Layer 3 of a small transformer language model trained on English Wikipedia (13 layers, counted from 0, width 128). Numbers have three digits each and are written without spaces.
A neuron's activation on a vector x is SiLU(gate . x) times (in . x), where the dot is the dot product.

Input weights of the MLP neurons that the questions are about. A number n stands for (n - 500) times 0.00053.
n55 gate: 547567388382433460614464391531523584457510537426466430446624615446596521413517591267443530390410483443385430617547387292551457467613724330493685581555605390577465487443450598550571517613418341547684551510547466457544597514565480349476702694394346788572644357349642671467243443686382393600769584325457645584724561311578569425486571607530338720464684587490693369580621387510584466423346
n185 gate: 430717578302434289420428689425497342638745622405437465391511346465414643354366405286378458382528391461459431417283425626525687472510472412618297482554570450399580580643510514517556298375620687694521525381590535377637388504638472528433493343575427504627357886565397514632676268518572385423454352675392605574531262597394421536400409486368419514331448584362558388389409503384348395514570
n340 gate: 403358332558368601552551303653462273376420451305507548455497667539421730569363462617604617438761535682452314472462489285573404309366573482438364392518497642569468387424208514517444444435439427479426429434569475677706483435468452261482451486468344472531358486693322694455416490518629617559556311629517427549514420359546586546418601389369381671514618597592608538493716431371769503382773
n371 gate: 625621546638484352712332423510480543584431415438270376727362520298452333357581503333503555487646523507600611477608393549695549562591425314484480559205536440248408445592241583546605430494577454658520683375412447532566513531799552497361592402503412603365474590372642536432401393328542555402467665349480405503552635623610601590584576536422635536481379431619410487477530614520602566612647
n396 gate: 662590493478494347365350294368519448573409403296319516542626390441678454398405477408690535433506448367490776352406282552516583291446645585555396536718354460532473487429675419377616716490541636715448520506308523579396387584556506587595781423536625402412494539516510497356474398438459445349565487519503558529526481398327566368408464359368650542529477552573491558609477603367366258481449
n411 gate: 550481446726394491435469706561581560395340384315353279415456421487839360522673400535406516367311440535534447528425269503557515559361537538497578528468469548528513553628515459484566544543525654462506344557509582491528297507396497647528541450564590528589578589369503550547355494427635469497528506516575616522407356491357687602532701690665503346457525537457732623326513587384545594456784
n416 gate: 673559444507603196548427623474408459467323482404677390755695422522402402383438400541518423329464641363370482496371285485533474691344430213181393301526611816331458631393507545625327403566518522596571579666646593323544452435429434610332541460504529429514460623568565386643485445675349735427511333345712818618335397449545504666575433540485656608471478577413561474364496346485293681585489
n491 gate: 217462542754444693361493315631572515537560376406470253428515542656567458436292266612583433489601637379452575174387485481344571526314395504613606432669424742398336597549496481470760389179374739511554527648593687577451673665588396647671485477189545485614196367566522275478568586318356571519451530402481606470399613440508566388385421365474519454600440432719588383646530421489536304485519
n492 gate: 261374590416462589521577431481452495596446377522427455433624473394635410543429371478317577574479495565492351503414574513530537500587412380604559309495505637441478566521327465422613579484553500443579451562460726408422470489410585551505522639505433500563463516437484752436638516500474444307707451584495260387460627396505696388464519583548549595540465586482487408577516393546549476387444
n55 in: 423583429380478522466588639572724488415383328500500500617337602519524478515567617393435317527558367401585277454620528328475728675400506481472605636418624491429532345500397488611666475464521392692519634509284615602429442497494540531224445681563684643467356394512485549427457433472431268671525413466411583589528555488463462431400451524555317522567488457654569485436592293565322414562509
n185 in: 507525362521458415385448476561479525601493409458398598205581528677552264549510331496542531403465288595652514395409417469278503377400448613497588511378518489514576441616320624423472575431404387433667222335476575517553861387472521539521742651690605677304521514438552493598253295535418688315342588655389556465688394483436496518547560612510691394538552647517623444667342650514398391219591
n340 in: 537632606559399578386653427521719429540442402557578460537605605606527548513450307397686419654560391435706587376497559362296239335360668278426514426410469479530560480510423531490544630366364422616466517415557527490510470352647353396589527375400301493371675691474377409386422390309536577487392602476349303632393561640459323369614622453423306673670275406540467531762500651439542584463604
n371 in: 445432655530512293466503461648346568518506432571747442263343207603558544561558605491371485500579457503500497518460484506546567512658451677558472620685457704393446759395524460586414388710657559639531387503500525395401540365631610623596691571456371525515457397479621445283277460453569549411435503519586571460567586537590519481710497494426565556485500479337599327509673460642497602565472
n396 in: 472402521660371349406548633586479539614399375643329562353448573567133397400400479561319476555541367511531486503706357570626379465531521722486727612447588525417605686521455672430549334369397591482500645640597595422409315362377624632419556490770420504551552310497545420652458528637354479320528539287334469465431469435500307162585664483448440665644590479527483343514580417371655500294403
n411 in: 323516484451623557484721256565503430366421494276411466693497614411410420606550380510456572509562535367410569625421416626557366440372682353428525525632513783576415587572609430516472641612398408478583660681538414340503708520388566642510424462397607443500428449309609352321335431376556572657554633516425319655494509603407490581584500469600605592575462588531429354531339466370561386595601
n416 in: 482611662403422536500532587562475572613636582475636454532297386568532533638682411584315695489592529500640542578518442500400394496542401489500711464558539293450496405322637425347297673514420647568547652518500623503561514611713549525799628365500269741692535525465539628620640680460350348422736611561542289339574739630233288409529550425642561414419457436262569292369539663428648529525401
n491 in: 515466313603617572647474385337266401537394534451356455462511644450392488387664428639572534590631584447351432564428023492401481564448602462413451644496428504704359463500691149345523324751455553481700496470436323504462405606646328451477417485473496661407583538704560447684454384492526417572200329473665146663556500391488375519693675651617500256720541504396722523700530489667581519485564
n492 in: 398608476483407588468546566560380444552535430439585439532608315462549607358540380291491654439526323394431227468453383538606488450633387518349521474410459321640461584497436429404377604494569606453491256342338565397488579555719567602453485439455407509420549237497396485480347480583411413660641626368509462570567521494376362408375521541410276538471532410506417465535327454565520512456529

Each question shows a token from some text and the vector x that enters the MLP there. A number n stands for (n - 500) times 0.0085.

".": 394460469641342401569392509429367632449483442438496469672542623315486539472431624294415293641464534496576697512630440368535551307452510388610468612366481681445722551391592503512322671508744387556412417556661489589558513549439550386505400531520580539448667389504422419301843299499520444302672539719433530653536624472471503628668642468502539407533537489715429712610406284599490556617553
Which neuron lights up most? n185

"R": 390544669510521410428345465509435650411282567508601699516579528563398616408619358504615512473628468534351429433346467545558449363664400576513559446436502501461648385579544555409481642594573447415636219544434340559451497485520527555447348584556571431061649671456509343514567337501514482437574547439515614568466598665450320612434538472345593338568312420461327545591850584441355410676505
The most active neuron and its activation: n55, at about 0.13

"a": 688565513584510415535399359443714420564594334472494619544615646575430600595569620531553586505491552535521675411412595242757535563585701610425613770350738462378580403551571593456474650295529501516410373685469472587551467545643443570523638429412469433198504485475382368474547495320558581697622485402350602643574570450458479476644596267600724363392344575390602463346509438442504352378390
The three highest activations, in order: n492, n396, n55

"o": 463569522666458423499209626385451389314673600662427451458524380633538414581641439519424501309400554391511504496424353420541645517502561391623504701559443569380492581440467484620157548423621415358624593601264707604428503360755664313507356327458603531605458500691507612376542614446591494643386469568794429653537465483616284690506557436453456627609386541432489449557461529389528345390539
The two highest activations, in order: n416, n371

"ear": 656404442488265488588656581396562515431521557490478438589445489435311576615549507750507538825575622668567500535645570529579516418536661590389657508709748512436523516456582346497627666397463595708559468377403450519589634467360378574513409710390525573431449540639353454506589406441402688723544552514564364609433272542715346586334396485517389461531502743700548647364523323523428462619393
The three highest activations, in order: n371, n185, n492

"mer": 606572481555645708538505611486528612416261481418696649568661636409265554482507355582538430576590413395461439470474619453515689195323417694510510318507208495444589363530433322569524733349497437452469422448542273452503397535392525697761432563602413543593524348633392475429356571529577483471442472455495335308457459621333416592609421453502587516457402454552301589305608605438482655606532
The two highest activations, in order: n340, n371

" ": 520518466508474434457549442505494572496588448557375743549481573386398584425612494301642288511610498448592434389562525487649545513638590303664642413484670690511518402422599548454384703678487507457510513515457659572574539464538614548556354391317621209436543283315399576509413522484431598467530400553420598618492261216452361664451546692336496370355466244607417459405396464518543453469490
The most active neuron and its activation: n491, at about 0.13

" T": 568617230489420440532448612429480589484386573451618509285406771497468337625404364447370431577382515318334499391683445566358515608591519526527488389588366696326709448510581482434401645669436553504553494394348575514565517345633510502502437678466576444638618301464312519595604445608693537516557500504362608586523685344609422667420566629378497340347531457338391607515482557519523334598523
Which neuron lights up most? n340

"r": 468700536462418603713606478410402277439514691426610494480703497445699458451393502509564587647348437608376591421647467657556580679392591521720580844492682433297375445591480432543330502544241630498644544589365292537401565393491477336395460458592513489441554414671592458431543403594461422464593651523467684503565517517537329396681591633392442449545623626532614581434430373418409566527634
The two highest activations, in order: n55, n340

" B": 518630436457580537365472469509260574641509522637583543329458696604492291562371388460490463515482608482438363422599470459401572482570614667572373554538525588666692419461605473573419663640482549436585565353352558499487347490602548508470405364398527366503653253294495315538622583518506623541610471405401522600339688366488336690473580572358588295317369403469569443395427627318341438515525
The most active neuron and its activation: n55, at about 0.079

" S": 438528477489395492373582439438357472494562626542633460373497719305386421635414528348411696577382741669414482365667488498426601430683535471571511419546491656519523367581637463455484658666512453575563438369288687478375452408604506467385325515434517396420713210445425409469565486547505492543655510461493528579578468324434343480540672693406639497338360439446434555431460592603441292585425
The three highest activations, in order: n492, n340, n185

" C": 594573414632479459423578519492343498574501638578480448394606591375370233571478610485457624512575580403514492430571362492448584470626617380599392567579552704499564484379616622454446485653463530533608546448392562503527490475700665485476465517406463287440557174474509602519534460524521594512585563456615527345471595305563270802472674675517515324401344336420428531388523716573496362523502
The three highest activations, in order: n371, n340, n416

"ul": 472434779504475665612463474415412482386426502729432485483418454473396446396479617735566617760438396758442518571325580510544493419388518569516350402665695492535713289567548624573346846699507347370692537584490576530354277464524562596582512379409517511506286524386394503403556549575410542430485419572402464535428454468519358604256441564519481635578558378562523552430596562670485454578656
The two highest activations, in order: n185, n491

"7": 357549635510493401250631614545491548449455625607736533567530654538431750260615438399555431524359403557439481374524351548327357588593413461587363692434603484533601459373639767443481637400480453397586369611551491441340478458603386605639530609591574405367553510546540546500640646669653612375533474542480423518545375383512530603762620488419668468638573445608606618561659445589478521579576
Which neuron lights up most? n55

"ing": 460540711399383652477488497535447540413646246454700444645141652541389351729631500425670570563368473399521463444587401568464389512660665552481554417438646351566469411471610505458478569511384503666497513512655363456452628682539418560470325652476483507490409575530428582410399474506551658720520582579522582444328554374564461584730574276618363582241636590531581514640502429561473572429487
The three highest activations, in order: n55, n396, n185

"um": 220527655575397488632563199597576621374646623587569629494320486617464452554485645561583572616482403477390573495605210637547475449442621639446433573464684480532665600484522528654490585440469483505598598399381536446421552385428476433472308479481462582539431452222541550489365485414429692607419768504756523450652513585500517659377536442517314621327390410472456615399295368783414590338551
The most active neuron and its activation: n371, at about 0.11

",": 447510458459626631385375662638395611650656362493680372608534698365460659586440419459581572538472533396680492522444524438444477378524418400592474641578611505487657473520612451590413445534600526550321626452485496549418578582466540391416410614346520732335394311534534628561445535533540404525588512476419657680769488247491465664508542537372488238390446391405485460461444548507272410743527
Which neuron lights up most? n55

" |": 419499496611537520308406577742485504458620406655538500541312562497420584621583541322332396602638627443590410567408620579378372447565532453590450609500608567290741480443672374409321641627412494631248632320479432537539483593473335607618547565437565275402631348394583430550435511461437369421419316545464560434533645407458447661557517510403643474622589382309519469569448573419567474509462
The two highest activations, in order: n492, n185

" the": 412519584494459572425336565434437458382479542584353448419476683527446396594415558416346651701297512560587370436460646463466362437461528455435512358326562608310514518526700516575092557406511437655424424446485379545693403511464882488366618493468442526392623382641364476490659543475514472534445548684210714386489546446468477567376569659454262553468564579419593436314417464363490546620611
Which neuron lights up most? n491

"and": 619689275495494623597541501355669433600601458475666407655464576604422559828480566392529525548456587691449542552462721562582573584644625699344405368333750465247598672431571666415658411599461666492414480577373488471415373497581703587641486562528383536406477407527551256559412409463528584511490496393612520616399358543557392507550341640528641537315435334425618642345657391463391439560484
The most active neuron and its activation: n491, at about 0.18

"her": 607617410458539656539552440488143349526351577426397552544540420407362329416466395385543667469491463557373521489569547459499484572352577575508494553389413543640580602341544413517406700231455506613318629473453345439384589427582447406498549538397435530476592541456501589505459760498648535613234651637368452394366481365446401663707726560542475424450369430570728439477627490505446534287596
Which neuron lights up most? n340

"W": 634680391522492537400525508532253588688443479542637534548442611519514357578482380551312573596430572536359618440624469365408531368627548554636386583521340696468499586632535345501618599436424447476646373450396453509516497376653634499504383504355644441526747272265478547611590438444553606372477557564374520423412541353389368628401689632436606379358318408479445566328522649412386365564427
The two highest activations, in order: n55, n411

" St": 304679521443529728351552407421310623431462725447567440514535725603445356664486387364404434618519489560503377362749449417463518467619640587648382421598411677459574504604531556630555605662573536530557530346422592471294413520636533481379469455481532519461679306397591434784505547452566519542556361516471448491490468377554435691326512573459505307436621333414551506440431568534433635743550
The most active neuron and its activation: n396, at about 0.14

" The": 618572440484451580457374474440400379521456616598308579473631727561533293682439448344367623720266560513596439456532463384514396551542664571490527409344483613441547508551687418467395511401461386569446471520516465589576560293717611572344545629484430518356563336420264595558628581470522557565496624547426555610483468322432437813548603598387271509334624373470640272417490522506425545692464
Which neuron lights up most? n55

"nd": 406466658463401379531531627559541301458509694673612566585437571458593539609478326483530574503416514470602492489581424592445568488748397640382466511484533676462633503461649575500467554494535390554536659614479719567625345436464870603406427533545688587391506466530474480628464384670496482552502709176526210443438439534722517634456470475548490287573503499487525602375790362288487396640656
Which neuron lights up most? n340

"it": 409613606558343640791517588364394447518547502310769465478484369488667514481505627662551539650335602609326621596457408472414463600287446497476660596491648634449522400593616398410383492417342443342603589302585470374296519535588451470362633357504714560538530402635497380579586360634365598561396660499432604575576482653493385473465655436546350497540517433444568352455414483411259565425567
Which neuron lights up most? n416

"is": 359567739573292522504378490303478449518615658467396373533643397658284491432550601410577434241355704355667612581602352441393686662408476580434451495528532669319490458683630575504425618548470445490442452297648696593348543431586544487585550580671579713539579456502284443232487553451364517503385654585483507537570417602629612457633671580417491429561499520354490494418512534511451446566708
The two highest activations, in order: n185, n371

"3": 466461426517327361386574718501379476644393637601531574550471549471477652488532465417544478556403272497583543326558469443439313563617459373699359625409569595351638395303629571421357632490523619529577459707369548450404386429599555733662673476464799437360469484537453463504523717729521661552624512568406376391538576413509463534492555492470606546525505536805436707476501656316436384468311
Which neuron lights up most? n396

"ers": 562597667657240509531462477378453371308395461498612530639552520343335353462462269353594665652546413485612476406607439415608443571614428521439496686432418614468417650694616538494449432450576516693613312341364697347415548617564415547502418655530309438379603394444698391411515510635550420620314442669502325287555517611525337347659540414560502428503474572463356561482395330532513414539561
Which neuron lights up most? n371

"et": 434480538612480676512513654342549454410461402565575371569489457379461403472370353660732592680346485633427583506510556557248492507365494563613472288767564643441725486602559600423390718562404447269749647594537617570352457455534436606441458489546403442432387548377313626630630588612454539476553622384423447666472460488573558557318429647431470557430438365524529435573352478684434404435557
Which neuron lights up most? n371

"E": 372552521519502588448620479480219512775365500519486617493388483522494423523522717557407712579475556549534591543606535365457451387486618393744345509481401574426503368536653467513396712634519416468710413445378479500532571445674512607383367504417562474459625283437565602393462400564565557520562648535297673577443505432398303602569563699411664436402237529460487493275601659457450393613378
Which neuron lights up most? n371

"ed": 500456711481571650565556507525516384510457360290618534688342755556510572653460579353762564609625571479436395567365487388387594622479421603567391245588493495598520397537615604534383521560337515515367733417510561559461480785568541420497393576467611544682469336555595460447307774503491470305441341501377521627487702427712488525522499267427411554604513537533556564569606511514544417647588
The two highest activations, in order: n185, n340